Layer 7 of a small transformer language model trained on English Wikipedia (11 layers, counted from 0, width 64).
A neuron's activation on a vector x is SiLU(gate . x) times (in . x), where the dot is the dot product.
The model reads these tokens: "of " "his " "c" "ous" "ins " "would " "often " "att" "end " "w" "rest" "ling " "ev" "ents " "toge" "ther" ", " "which " "led " "to " "F" "el" "ip" "e " "and " "his " "c" "ous" "ins " "Jos" "é "

The vector x that enters this layer's MLP at each token. A number n stands for n times 0.029.
0 "of ": 2 -25 -19 -10 27 23 -10 23 42 23 -7 -1 21 -72 -11 15 51 -34 12 23 -50 14 38 3 -29 -10 12 -10 54 -21 29 -29 12 12 -38 -18 -10 27 0 -14 -15 -27 -47 -27 18 2 -7 18 -5 31 6 -14 8 10 32 25 1 33 11 -26 23 -15 4 11
1 "his ": 22 -52 -55 -27 2 -14 -23 25 34 7 -8 22 34 -74 -3 22 34 6 -14 18 -47 37 29 10 -31 -2 10 -42 77 -14 2 -27 -11 -21 -61 -7 -2 25 8 -32 14 -48 -26 -28 -1 38 -11 18 5 25 -15 -27 -38 5 14 16 3 46 11 -38 39 3 -21 9
2 "c": 14 -18 1 -28 -15 44 -17 -20 21 6 -8 25 13 -2 7 26 26 44 12 34 6 31 39 18 -41 11 -7 -39 9 -10 -44 -13 14 11 -22 -35 -27 45 7 19 7 -28 -5 -40 -3 24 -14 17 10 -27 52 -2 -18 6 -20 46 -11 38 48 53 22 -16 -39 39
3 "ous": 62 -32 -28 6 9 2 -44 8 4 14 -9 3 13 5 29 3 19 -3 35 47 19 26 -14 22 -19 48 6 -42 3 -27 -30 8 3 13 -19 -51 15 51 -1 -20 15 -9 -15 22 15 6 -58 60 5 14 38 -5 -12 -7 -8 -41 3 -5 9 -8 -26 8 31 68
4 "ins ": 29 -59 -5 2 55 6 -28 -17 -10 5 -32 10 33 -56 -3 10 44 -5 2 31 -22 6 18 17 -25 -18 -11 -11 33 -7 20 -21 -22 -29 -23 3 -13 13 6 -26 -14 -41 -32 8 32 5 -46 11 -15 -11 -22 -13 -1 -25 3 10 -19 12 25 -29 31 -18 -16 31
5 "would ": -15 -52 -23 18 29 50 -12 29 42 2 -28 61 69 -61 -7 -29 47 -10 -19 0 24 -4 2 9 -55 29 -15 -20 40 -20 -27 -12 -11 -28 -6 -1 -3 14 7 -25 -1 -30 -42 -20 41 35 19 20 -15 41 -1 -48 21 -11 24 -5 -30 7 19 -25 17 -24 5 32
6 "often ": -5 -50 -34 22 17 67 -8 21 27 -5 -34 55 65 -57 -16 -10 43 -1 -3 15 18 -14 -6 17 -43 27 -23 -17 32 -25 -23 -20 -16 -36 -18 1 6 12 13 -52 -14 -29 -42 -11 30 22 17 8 -2 33 -8 -36 17 -13 25 -23 -25 21 47 -18 4 -4 4 30
7 "att": 14 -6 -41 48 1 49 -14 47 28 5 -49 31 4 12 -10 38 17 30 -6 40 58 -3 8 13 -17 -1 16 -22 -1 -30 -63 -8 34 -53 -3 -59 9 44 -38 -34 -2 -30 -3 -51 -9 39 -20 8 3 2 25 6 4 16 16 25 -18 -2 25 -6 21 -1 -41 50
8 "end ": -4 -24 -10 7 60 13 -4 25 8 16 -6 -8 41 -90 -8 -9 56 -3 -8 14 17 -11 -7 -21 -25 -8 22 8 33 -19 45 -15 17 -10 -37 -6 -4 31 7 -18 20 -52 -46 -8 24 -7 -11 21 -37 -3 -8 -24 -24 -17 21 6 -26 25 46 -33 42 -23 -3 14
9 "w": 45 15 -25 34 -11 21 7 53 -35 -16 -31 17 16 -9 6 38 61 42 -22 22 19 23 57 28 -23 -19 23 -30 -31 -15 -17 -11 31 7 -47 -10 -39 39 25 5 31 -39 1 -14 -12 -12 -26 48 -9 -3 32 -22 -22 4 -13 37 -8 16 1 21 38 -15 15 83
10 "rest": 30 5 -41 49 43 38 -8 17 -3 15 28 2 23 -9 25 3 9 56 -26 30 35 47 30 13 17 7 22 -53 8 -38 -35 9 26 9 -15 -29 -5 20 12 -25 24 -33 13 -28 -18 -18 -67 27 1 1 8 18 -25 -1 23 -35 31 -7 18 -31 8 8 -38 15
11 "ling ": 0 -42 -24 18 44 10 -18 8 4 9 -5 -6 37 -96 -15 13 46 1 -5 13 -17 -13 6 -6 -15 -5 18 -4 55 -20 20 -25 7 10 -62 -3 -23 24 1 -16 21 -36 -44 -9 24 -3 -33 9 -28 -19 -21 -24 -18 -21 17 -11 -26 16 43 -24 33 -19 8 14
12 "ev": 56 -23 -37 -21 -31 25 10 27 -7 -16 -46 -3 -1 -20 -26 33 38 45 -20 58 38 -7 1 55 -8 -6 19 -11 -19 -23 0 -9 43 4 -36 -52 -41 41 5 -10 10 -24 -1 7 -29 22 -40 -2 6 -9 8 13 -12 -10 15 11 -52 4 24 3 13 52 33 37
13 "ents ": 15 -48 -2 12 60 32 -21 -17 -7 20 -16 12 44 -70 12 -4 42 -3 8 11 3 -2 5 11 -17 0 -10 -9 37 -24 18 -36 -7 -26 -30 2 -14 22 7 -33 -18 -27 -31 8 44 6 -28 6 -16 -16 -10 -21 -2 -17 15 9 -21 19 38 -26 49 -3 -12 30
14 "toge": 30 -9 -22 -29 16 22 -23 35 23 -18 2 29 58 -10 12 23 37 24 -11 49 59 -11 -5 10 17 18 -1 -21 -1 -52 -37 4 29 26 -47 -49 15 9 -15 39 2 -21 -6 0 12 -17 -52 9 -4 32 0 -34 15 -30 -3 0 -19 -5 16 0 55 -10 -47 30
15 "ther": 60 -55 -24 17 15 18 -9 48 -11 7 12 4 -12 -4 25 61 31 7 -13 41 68 -22 -1 -6 -31 -20 9 -32 -28 -37 -3 -23 18 -50 -6 -14 -40 -1 -16 6 1 -41 8 -26 23 12 -59 35 -27 23 49 -7 5 -21 15 -32 -31 -26 15 8 9 28 -17 9
16 ", ": 12 -24 -18 -15 51 16 11 -5 14 18 -8 35 32 -48 8 -8 49 28 5 29 -14 9 2 24 -16 12 8 -26 24 11 58 -21 31 -43 -37 -7 5 19 2 -31 -31 -14 -49 9 46 -4 -36 0 -1 34 2 -27 -17 -19 29 22 -36 18 3 -28 28 -12 -22 36
17 "which ": 7 -56 -18 10 25 14 4 9 25 4 -20 21 54 -52 13 -12 52 -12 -4 16 -5 0 -15 24 -32 16 -1 -9 13 2 11 -5 -32 -8 -30 -23 39 23 6 -15 -55 -31 -27 9 57 -7 -5 4 -8 25 10 -25 5 -4 8 -8 -43 28 46 -31 26 -24 -20 26
18 "led ": -14 -25 -12 4 30 26 -1 53 1 9 5 -17 83 -89 -10 11 40 -17 -19 19 9 2 4 -27 -21 -3 24 -10 20 -10 13 3 0 3 -21 -19 -11 31 2 -1 -9 -52 -27 -3 21 9 -26 8 -16 28 3 -39 -20 -9 32 5 -19 36 26 -31 54 -25 9 33
19 "to ": -9 -21 -17 3 30 41 -3 32 33 9 1 4 41 -87 -30 -3 50 -21 4 17 -2 -5 1 -5 -50 -7 1 -13 26 -26 15 1 10 -15 -28 -9 -10 20 19 -24 -10 -35 -57 -21 29 3 10 10 -15 25 -7 -25 -14 -7 39 1 -20 32 26 -31 14 -16 18 31
20 "F": -10 7 -39 2 -35 25 16 2 -5 -12 -1 12 10 12 -11 20 50 3 8 33 -18 17 66 10 -5 28 33 0 41 26 -46 3 2 27 -39 -30 9 -9 4 1 27 -76 -20 -59 -5 -37 6 16 -10 8 40 20 -12 -12 3 34 -34 53 14 21 49 34 21 92
21 "el": 10 13 -20 9 -17 58 -60 17 -17 4 -11 13 38 28 9 41 11 13 -8 66 -15 7 29 50 8 31 -6 -23 -14 7 -5 -5 34 29 25 -26 -11 10 1 -19 2 8 -13 -50 -10 25 11 17 -15 5 28 -14 -22 -5 21 -21 -10 48 -3 -27 -15 4 10 46
22 "ip": -4 -6 0 6 31 37 -62 17 18 35 18 -4 -7 16 -18 24 4 -4 24 69 -12 28 -16 36 9 14 22 -5 -34 6 -6 13 -29 -13 8 -42 -25 29 13 8 39 -41 -37 -50 -5 -38 -18 4 13 -12 42 0 34 -17 13 -22 -34 -9 36 -16 0 22 -9 20
23 "e ": 21 -37 2 -14 37 12 -35 0 -29 13 -5 14 24 -58 -3 4 39 -9 -33 25 -76 15 8 14 33 -4 -7 25 33 -1 15 -5 -29 7 -20 -8 11 10 14 -42 -3 -27 -58 -3 1 -8 -17 1 -14 -23 -13 -32 11 -29 25 5 -24 26 10 -21 6 -4 -3 13
24 "and ": 6 -11 -18 -2 14 23 -13 6 27 34 -1 12 26 -55 -3 -15 66 4 -27 19 -61 13 -6 6 -28 24 -6 29 12 -1 19 -9 -24 3 -34 -32 -8 1 11 -23 -26 -21 -31 -11 35 4 19 -3 -3 31 28 -37 12 -35 28 19 -11 38 0 -18 -12 -10 4 6
25 "his ": 22 -48 -52 -26 0 -9 -19 28 18 7 -4 17 45 -75 -5 9 42 17 -22 0 -34 27 18 7 -34 8 14 -40 60 -15 1 -30 -8 -26 -56 -17 -7 17 13 -34 10 -49 -25 -24 7 33 -15 6 18 27 -17 -42 -43 -4 17 13 -10 47 20 -37 39 7 -15 22
26 "c": 16 -13 -5 -24 -10 43 -12 -15 21 2 -4 22 16 -4 6 22 27 46 9 28 8 28 39 15 -37 8 -8 -41 9 -7 -43 -11 10 11 -20 -35 -23 45 8 15 6 -26 -5 -41 -1 21 -15 18 13 -29 53 -6 -21 8 -21 45 -15 42 50 52 22 -20 -41 34
27 "ous": 63 -28 -30 10 9 3 -46 5 1 16 -7 4 14 5 27 1 20 -6 35 43 25 25 -18 21 -19 46 6 -42 -1 -28 -25 13 1 12 -19 -52 12 47 2 -18 14 -12 -12 24 16 1 -57 58 7 16 38 -5 -13 -6 -8 -40 3 -1 7 -7 -26 9 26 66
28 "ins ": 20 -58 6 5 54 15 -29 -17 -15 9 -31 3 39 -50 -5 -5 44 0 0 18 -23 4 6 13 -30 -11 -7 -13 21 -10 11 -14 -31 -36 -22 -2 -19 8 16 -27 -20 -52 -34 14 35 4 -41 6 -9 -5 -21 -27 -7 -30 10 8 -30 15 25 -21 29 -17 -10 34
29 "Jos": 14 1 -70 -54 -18 45 -34 -6 49 -28 8 27 35 6 18 3 3 24 36 41 24 -38 25 42 16 5 28 -49 50 -33 18 33 22 -16 -42 -49 -10 -5 -28 -50 28 -26 -17 -3 -7 -51 -29 21 -6 -5 57 7 4 -10 24 8 -48 55 -49 10 20 59 31 -7
30 "é ": 33 -23 -3 -12 24 27 -56 5 -17 5 -16 29 15 -50 -1 -11 51 12 -42 67 -47 25 8 27 11 28 -6 -3 16 48 17 -16 -13 -2 11 -17 -8 23 11 -20 -2 -32 -72 -9 11 -5 2 -5 -2 -18 -34 -6 24 -5 32 14 -5 46 1 -1 4 2 -8 -1

Each question shows the input weights of one neuron of the MLP. A number n stands for n times 0.019.

n66 gate: -25 4 14 -55 39 -65 6 -2 2 22 -15 17 -10 0 -26 34 -20 -1 -27 -18 22 -3 -14 5 46 11 6 4 -21 7 31 48 -27 -18 -10 -48 -34 0 7 15 39 15 -18 5 -40 -1 31 -45 8 -8 -9 1 -18 -4 -5 -51 -34 -26 23 -51 19 23 30 38
n66 in: 36 14 -32 41 -8 -20 -26 16 -57 7 32 13 12 -1 1 -12 28 6 31 -24 -21 -28 32 2 -39 53 9 31 -4 3 -4 -3 -19 17 32 -8 -9 20 44 18 11 20 -17 -18 -17 -74 -48 -93 29 -11 -7 -18 -13 -2 41 18 30 -47 -16 -1 4 52 -18 -17
On which token does it fire most, and how strongly? 22 "ip", at about 16

n125 gate: 14 1 -9 -24 30 -34 -4 -39 8 26 6 -20 21 8 5 51 9 -5 30 -7 28 32 -5 -16 24 22 -12 -29 10 7 34 -15 2 19 3 27 11 -28 -44 16 4 15 -9 17 15 -61 -10 -38 18 -41 1 -2 -11 -5 -29 11 13 -11 63 36 -53 -44 -28 3
n125 in: -30 23 7 22 -3 15 -3 59 20 29 7 18 33 2 13 -16 -45 -14 -6 -20 -30 -47 -18 -12 -7 27 -27 -58 15 8 31 2 -11 46 23 -3 -56 34 28 -9 -20 -4 23 -38 18 -27 66 3 22 17 44 -4 -37 5 1 -8 -24 -5 -18 33 16 -17 43 -5
Which token does this neuron like most? 26 "c"

n54 gate: 33 -65 5 0 26 -25 22 16 -13 10 -3 -2 -18 24 -20 -12 -25 -42 24 -22 9 -9 27 7 -21 32 -26 -5 42 -4 27 -41 -23 -40 6 -16 8 -9 12 -12 3 -40 30 -13 -9 -2 0 13 22 -30 14 20 41 -3 -32 25 58 -54 -13 -2 4 -59 -6 -23
n54 in: -1 -27 40 -30 -9 -19 2 -7 17 3 -14 -36 -29 -4 23 18 40 1 9 71 -3 19 25 10 5 15 -15 29 34 2 13 2 -25 30 -11 19 -2 -3 -16 -46 -16 15 -46 -20 57 -28 10 15 -14 -23 20 -11 -2 54 -13 33 -1 -51 14 11 -3 -43 -6 5
Which token does this neuron like most? 4 "ins "

n77 gate: -24 -35 65 -5 16 0 -17 2 0 42 -16 -14 14 37 -4 -46 12 -4 -41 -1 18 6 2 43 18 -3 -35 -7 -13 -22 31 28 -37 -32 0 -3 -3 -36 -4 4 -46 -3 -7 -12 -9 -38 20 -5 25 25 0 13 29 -17 20 10 -30 -18 9 -1 -22 13 8 -1
n77 in: -2 -13 44 40 13 17 15 -13 -30 -15 17 33 35 -13 -31 -12 2 39 -13 20 0 -47 9 11 -20 -29 -16 18 7 9 35 3 -50 -6 50 3 44 -57 8 17 17 -17 -16 56 36 31 -46 27 -10 17 -16 51 10 -1 -43 -9 -29 16 18 -10 -25 17 21 41
On which token does it fire most, and how strongly? 28 "ins ", at about 15

n61 gate: -18 -2 19 48 23 5 -18 -3 13 15 6 18 -9 23 -9 -21 17 62 -5 14 1 -10 22 -4 29 -26 28 -9 -11 -21 -5 23 10 26 0 19 3 2 32 0 21 -40 -13 11 -43 -17 -2 9 -7 -15 -4 -13 4 41 16 14 52 -55 -8 9 24 17 -19 55
n61 in: -4 3 -40 28 34 -23 -37 -14 -21 -45 16 8 -4 -31 25 -9 10 5 4 -11 -42 -15 22 58 -5 8 12 -4 32 -5 55 12 10 -33 55 -22 -39 23 39 26 -4 8 -7 13 -8 -1 -14 58 25 -5 -8 -3 12 20 7 -11 -5 -5 1 -21 32 16 62 -7
Its three highest activations, in order, are on tokens 9 "w", 10 "rest", 22 "ip"

n94 gate: -12 4 -5 -7 -7 -39 -26 -8 -17 13 -2 -6 -10 -5 0 32 -8 -15 63 -26 -28 23 -24 8 13 36 28 -36 52 34 22 10 -15 -24 -64 3 -5 -46 -36 14 3 37 -25 -12 -20 32 31 15 9 26 37 36 -68 -11 -50 -26 9 -3 17 17 16 -27 -13 -40
n94 in: -6 23 -8 -51 -13 15 15 -24 15 -9 -6 -33 20 -64 -7 36 -3 28 3 -18 4 -6 16 -19 1 8 34 49 10 40 32 -34 -13 44 -2 4 -26 37 -56 -13 -7 -9 29 -2 -10 11 -83 3 7 25 -4 -45 -9 5 40 22 34 -11 9 2 -6 -1 3 23
On which two tokens does it fire most, strongest first? 1 "his ", 25 "his "

n6 gate: 13 1 -32 -15 -8 -41 7 -28 17 -27 -17 11 -14 13 -23 -26 -7 -10 -56 13 -33 3 24 44 -32 17 -6 -52 43 -55 3 9 -13 35 -10 20 23 13 22 -18 46 13 0 2 3 -23 25 7 58 13 -17 -28 -24 1 -37 -27 -10 -53 9 10 10 17 45 5
n6 in: 47 6 30 -25 69 50 -25 15 -3 30 -21 -49 1 15 9 10 -6 42 19 -11 13 -21 -16 43 -1 4 -57 -1 13 -11 27 24 6 9 -6 12 7 -52 -33 10 45 -1 -36 -13 -35 31 6 3 16 29 40 -25 28 3 -36 -10 -19 2 -18 -36 -20 -29 -9 -28
On which token does it fire most, and how strongly? 29 "Jos", at about 8.1

n21 gate: 10 -26 -55 20 45 -25 -3 -25 -1 0 2 16 18 -10 -6 17 -8 -6 -45 -52 -13 21 2 -32 -12 -5 -29 -14 -1 8 -23 -24 54 -27 12 -7 6 -13 2 37 -21 -42 17 -28 -22 52 9 -18 -7 20 16 41 18 -41 -50 8 -44 -14 -28 8 -52 7 -23 -67
n21 in: 10 38 -9 27 23 49 -21 12 16 38 -13 -69 -29 8 -9 -16 37 27 -2 -37 23 -10 -40 -5 -22 -7 16 6 -11 2 22 47 -10 4 7 -35 -13 -32 -44 -45 14 -9 20 12 -28 15 -23 -3 -15 -24 1 -10 -34 7 -28 67 6 -7 44 -4 -1 -32 -25 -5
On which two tokens does it fire most, strongest first? 7 "att", 15 "ther"

n9 gate: -5 -32 10 -15 2 -33 -29 25 -31 18 67 -15 -37 -6 7 -36 45 -33 9 -19 2 -7 27 23 25 -15 -7 35 21 30 -2 12 -24 -21 -32 -43 21 -3 7 -6 -64 12 20 27 -14 25 -11 29 4 42 8 -13 -6 16 -26 -7 28 -45 -63 -23 17 -27 -5 42
n9 in: 11 -5 7 11 -9 -5 -25 4 -44 -17 -32 -6 47 -11 8 10 28 3 -55 -9 -23 21 -32 23 29 -25 27 -47 26 -5 -47 35 18 -24 -1 14 3 -27 27 -46 -34 32 -31 -12 22 13 23 -8 -8 49 -25 10 -63 2 -17 -1 -5 -12 9 -13 -15 -18 32 -19
On which token does it fire most, and how strongly? 23 "e ", at about 6.8

n81 gate: -6 36 -53 -37 0 -3 -16 -22 26 -14 27 -12 -48 -21 9 -21 -14 48 13 -15 -23 2 1 -19 39 -16 16 40 38 23 38 -16 27 5 -24 15 13 7 24 8 -22 -74 -18 6 -42 6 21 38 41 30 -5 18 7 -4 3 -47 5 -6 -15 4 10 -13 45 17
n81 in: -12 -14 -12 23 -13 34 27 24 -30 64 0 45 -1 -10 56 3 -37 41 -31 31 46 1 -5 33 23 -8 -9 -44 31 -11 -4 4 18 -4 52 -5 8 -10 30 34 -19 -18 2 -15 -43 5 -2 -48 18 23 -22 19 19 -6 44 54 6 -14 -9 32 2 35 26 15
On which two tokens does it fire most, strongest first? 29 "Jos", 20 "F"

n64 gate: 3 -34 -4 -2 -8 25 6 7 13 6 5 -25 25 -24 -39 -17 -3 21 -25 -21 -9 15 21 6 -6 -6 4 -11 24 10 -20 3 3 -6 44 -35 33 -19 13 23 43 -15 20 7 28 38 39 -2 -22 -5 57 12 7 9 -49 12 -11 -38 -12 53 1 25 -16 7
n64 in: -15 6 -28 -31 -17 -18 30 -47 26 -54 -11 0 25 2 29 8 20 1 9 23 15 -4 25 4 0 -1 2 -15 36 -14 -16 29 7 -28 16 11 -1 -22 48 18 -11 -44 10 -6 15 18 -19 -10 7 37 14 30 32 -12 -13 19 -36 18 -24 36 22 27 -17 -15
On which token does it fire most, and how strongly? 20 "F", at about 26

n88 gate: -15 24 18 -23 28 -7 -9 -1 16 -4 6 15 49 9 12 -9 -61 -14 -16 -5 -17 -48 0 49 34 -28 -6 -36 28 25 -20 -1 -2 26 21 14 4 3 14 23 -2 62 -36 -29 -15 -33 6 4 -16 -16 29 -21 15 -5 24 12 25 32 -18 21 -10 -37 3 -27
n88 in: -21 13 15 -18 5 -3 -18 -2 -9 -16 48 -19 26 24 -12 48 -6 -46 12 12 -41 -6 2 -21 40 -16 20 14 -29 2 -15 30 8 46 13 -16 4 23 -3 -19 18 7 37 -12 -3 -11 12 -41 -6 -5 57 3 28 1 -3 11 39 -12 16 -16 -5 38 -19 -27
On which two tokens does it fire most, strongest first? 21 "el", 5 "would "

n115 gate: 18 32 14 -22 29 -18 30 11 32 8 -1 -7 3 -24 16 27 -24 21 -12 -40 -9 22 7 -16 -53 30 1 -14 4 8 29 29 -4 33 -13 -17 -28 -4 32 72 -10 -19 -2 4 8 -38 -16 -26 -6 21 -3 -11 -2 -4 0 7 14 -1 27 12 -32 22 -35 -32
n115 in: -32 1 -8 16 66 -11 29 -9 -2 26 -3 40 -39 -7 -34 -6 -5 -10 -31 -12 -8 48 36 9 2 39 -26 6 4 -38 -29 2 -9 32 -7 30 -11 12 16 -13 -21 5 -28 12 -23 -62 29 5 19 21 -25 -17 -38 12 25 0 -35 -11 -24 -2 -38 -5 -54 28
Which token does this neuron like most? 24 "and "

n79 gate: 5 1 -25 -6 -16 -26 24 -14 -21 44 0 5 19 6 10 -2 -49 24 -56 2 -56 32 21 -16 28 10 10 -21 13 -13 -28 -5 -6 -27 -34 31 13 -19 18 33 -14 10 -23 27 18 -24 31 25 -23 -35 27 29 16 -47 -3 9 -7 23 -55 -5 -11 36 14 -24
n79 in: 25 -2 -23 8 -3 -14 29 -55 -7 9 53 -9 25 -20 14 19 5 -22 6 6 -36 -39 -3 43 -6 -3 -33 -37 -21 -3 -29 -31 27 3 24 -3 25 -10 20 -38 21 24 -16 24 4 -10 48 34 7 -22 -24 -16 -41 -22 13 20 34 27 38 12 -17 16 72 -28
Which token does this neuron like most? 23 "e "

n11 gate: 15 -9 7 25 24 29 -17 23 -13 -36 39 22 1 4 -7 -16 -31 -13 -9 -16 1 6 -39 -12 -6 -17 12 36 -16 18 -30 -6 12 0 19 9 0 46 -6 -51 -24 -18 50 46 17 5 -14 7 0 -11 -17 5 3 25 49 -4 68 -30 -18 -31 -54 19 18 -8
n11 in: -33 -63 -16 43 29 35 28 3 -7 22 25 -12 11 -29 2 22 -15 0 -8 12 8 -1 42 23 -24 40 -21 -14 -76 21 9 61 -21 4 -17 14 35 24 1 -16 58 39 30 9 1 13 -3 -2 -35 -4 -24 -6 49 -3 -35 -14 7 22 -16 8 -19 8 29 0
Which token does this neuron like most? 10 "rest"

n0 gate: -28 10 -15 -28 9 -9 10 -1 -24 1 16 -31 -22 -21 -43 -7 0 34 86 -6 22 2 -13 -20 44 -42 31 -43 10 -5 7 -20 -37 -18 -57 -32 26 -10 15 19 27 30 -23 39 -39 -4 26 -7 28 -13 37 19 13 -3 -1 19 -9 -7 -9 -16 -4 24 35 -5
n0 in: 7 -19 -13 21 -29 11 45 38 44 35 -8 39 -18 51 1 -38 12 15 44 -18 -16 11 -4 36 8 -40 20 -65 6 -22 -26 20 -15 -62 -15 -9 23 -50 9 1 -40 20 41 11 20 50 -4 16 20 -14 27 -26 -1 -18 -7 6 6 -14 -22 -7 -57 23 27 25
On which token does it fire most, and how strongly? 29 "Jos", at about 22

n3 gate: 17 -3 2 -5 -8 30 -6 36 1 -78 -35 -34 6 20 -11 -10 0 -31 43 -3 -17 15 56 -10 -9 6 -34 20 1 -23 22 18 20 -4 -16 -7 -35 -30 34 -1 9 45 19 21 3 0 -12 -19 68 1 -39 -39 42 -8 5 2 17 -15 -4 15 11 18 -6 33
n3 in: -3 17 18 41 -13 -7 64 18 8 -31 13 39 4 -41 -4 8 -15 17 2 40 26 3 2 47 -20 -1 -22 3 -33 19 55 49 40 18 16 -13 -11 -33 20 6 41 9 2 -13 2 -23 -26 -22 33 19 -21 -28 21 52 12 55 3 9 -26 -3 28 13 14 11
Its three highest activations, in order, are on tokens 9 "w", 12 "ev", 14 "toge"

n97 gate: 1 0 26 0 53 -51 -25 16 25 6 -12 31 -33 23 -16 -26 -4 -37 -18 -32 4 -26 -14 -32 8 16 17 -19 -15 5 -17 -34 28 16 32 19 -53 25 14 16 3 16 -82 3 33 -25 -26 -2 -11 4 -1 19 17 26 -20 19 -26 -18 -6 -13 -22 -1 -3 -18
n97 in: 27 -14 25 26 14 -32 -66 23 -23 -4 6 27 -3 -28 2 -24 26 12 -16 -7 14 19 -22 -25 -5 0 -51 23 -36 3 -13 23 21 3 -22 10 -11 -13 30 0 -25 -15 2 -9 -4 -9 38 37 -56 -28 16 -64 26 8 -15 12 30 -3 -1 1 -47 -26 71 6
Which token does this neuron like most? 30 "é "

n16 gate: 25 -44 30 -9 -14 5 -13 -16 3 14 16 26 16 -56 21 -12 -12 17 -30 24 -13 15 -2 8 -18 -5 25 5 -18 51 14 6 -35 8 41 17 -21 -34 4 -19 12 -18 -21 -8 -22 0 36 24 -3 30 -17 -7 -14 65 -14 46 -19 -23 -14 28 12 -1 -34 -16
n16 in: -19 -11 13 -16 -5 -3 -54 -24 11 -18 18 32 -8 -28 -4 25 45 -19 12 59 25 6 -24 6 38 46 34 74 15 15 38 14 -3 18 -38 -19 22 -24 4 -3 4 -19 -24 19 6 -1 3 8 41 -18 -17 57 23 9 16 -7 39 4 -47 7 -61 -13 -25 42
Which token does this neuron like most? 30 "é "

n42 gate: -22 -36 3 -19 -28 15 14 7 -36 15 -21 9 37 35 6 -24 -29 -13 17 -5 46 -22 -5 -23 19 -2 -2 10 18 11 10 -7 5 -31 -30 -28 -6 -44 -27 -12 -5 14 -18 -33 -11 -1 -21 -35 42 17 56 -4 43 2 -11 0 11 -4 -28 -27 -1 13 -33 -38
n42 in: -12 -10 0 46 -41 -12 2 -20 -42 1 -27 -2 -28 -13 -22 1 -30 3 -36 -3 28 37 -1 27 24 -36 -10 -1 -93 -29 -13 -26 6 -47 -33 14 45 21 -38 0 7 -24 -13 -15 17 28 -1 36 7 25 -10 -11 -10 -26 -10 53 -2 -20 -14 12 -8 -49 15 37
Which token does this neuron like most? 7 "att"

n73 gate: 4 -39 -16 -2 -13 -59 -21 21 -46 -32 -29 3 11 -27 5 -11 3 -3 -23 -6 -2 -11 3 45 -30 30 8 -26 -17 -29 -48 -3 -16 23 44 -10 1 -18 -17 4 -2 12 -35 26 -13 14 3 -39 -45 44 3 14 21 2 20 -19 24 16 -18 -34 -24 -18 -41 14
n73 in: 27 29 -6 -34 11 -7 -4 22 24 9 23 29 33 -46 6 -5 27 21 -2 7 -32 11 1 39 21 50 0 18 -23 13 11 -33 30 -27 -13 0 0 -1 8 -29 23 16 -4 -2 54 4 -18 -6 -9 -28 9 10 -15 19 9 -30 37 -1 -28 -27 -17 16 -1 -13
On which two tokens does it fire most, strongest first? 30 "é ", 25 "his "

n85 gate: -5 19 -35 30 -31 -4 -1 -4 -7 -35 -8 48 13 3 -16 -14 -17 -20 5 26 17 -4 -23 -34 -5 -61 -71 -17 11 -52 -1 26 -35 28 -4 3 16 -35 -12 8 7 21 5 30 10 23 -16 9 14 4 21 51 -16 24 4 -14 24 4 6 -51 32 -37 -41 -1
n85 in: 63 -5 3 17 30 -37 44 8 53 -36 2 7 27 26 30 -16 -22 38 -27 26 9 -37 55 18 39 29 5 9 5 23 -3 -12 6 34 20 -16 24 -49 -25 11 -18 -1 4 4 -21 2 -52 -17 -34 9 -35 -18 2 -36 50 20 2 12 43 -21 -14 47 -30 -4
On which token does it fire most, and how strongly? 14 "toge", at about 19

n113 gate: -19 -8 -9 3 -11 12 -9 -6 -8 43 34 -11 46 13 9 -10 27 -5 -32 7 30 -1 9 6 46 63 -10 8 -4 -11 -32 3 16 14 -4 6 1 -5 6 48 8 12 14 24 12 -7 49 -52 37 12 34 42 10 13 -29 -2 12 8 -20 2 6 -25 1 28
n113 in: -40 -5 24 -5 -2 25 9 -44 6 16 22 -13 4 -6 25 22 -18 -9 4 1 4 60 39 3 10 22 -31 20 -35 16 41 25 -1 44 35 22 -53 1 29 0 -18 -12 5 37 -9 52 6 -18 40 3 14 14 43 -17 -29 36 51 17 -20 -7 75 18 -11 10
Which token does this neuron like most? 2 "c"

n116 gate: 0 3 8 -14 4 -33 -34 -1 6 -18 -9 -73 47 36 -17 30 4 0 -10 58 -24 28 -1 16 16 3 5 -17 -23 25 -26 6 34 -9 -3 16 -20 -1 -26 29 -2 -5 10 12 3 -18 24 8 -12 0 44 3 -9 43 -31 -54 -7 -16 -14 -9 1 -53 28 -29
n116 in: 42 12 -2 -28 -9 1 5 27 -40 8 59 -14 60 0 13 23 -23 -22 9 -16 24 -14 26 18 24 26 -40 3 12 62 -16 23 8 -8 -22 -1 -26 -16 -28 -16 -5 -1 -4 16 -63 7 39 -29 -20 22 20 -34 28 -36 28 -16 10 -24 -7 -4 15 -44 20 32
Which token does this neuron like most? 21 "el"

n25 gate: 29 -13 31 24 -16 -43 -9 -1 24 -20 -7 -16 -44 7 30 -22 -21 -26 -50 -30 -10 61 11 49 19 -15 -7 -6 6 -18 -36 6 17 24 16 -43 20 -1 -6 8 -54 -43 -5 -17 15 -27 -9 -3 -15 -23 0 14 30 1 -9 -40 12 -35 -29 -31 -6 2 -7 -22
n25 in: -4 5 24 -20 7 -5 -42 -56 22 38 -24 -14 27 -12 11 27 -30 -3 27 57 -3 22 7 30 23 40 -19 15 40 -11 22 0 -28 8 -30 13 13 20 -11 14 -6 27 -43 34 44 40 -40 -17 20 68 -4 -10 7 22 -11 15 -9 -30 -31 23 11 -29 -39 -2
On which two tokens does it fire most, strongest first? 3 "ous", 27 "ous"

n22 gate: 47 21 -29 43 11 -22 -5 2 24 -43 -6 -18 -27 -20 29 -14 7 -3 -14 -16 -61 -64 -74 -11 -2 13 21 46 -29 -13 8 11 21 9 48 1 -3 -28 -17 3 62 -24 -4 3 12 26 30 -24 -29 1 -34 27 -33 23 8 21 -18 -52 35 -28 31 -46 -6 -10
n22 in: -25 15 3 57 30 1 -6 9 -11 7 5 32 56 34 18 -27 29 23 -17 39 1 -33 13 -12 42 -8 13 22 -19 -33 26 -12 27 -14 28 0 -34 13 -7 3 37 3 21 -6 15 15 15 -28 -7 20 -57 -36 -15 -11 27 57 -52 8 -5 -29 77 -18 -2 23
Which token does this neuron like most? 8 "end "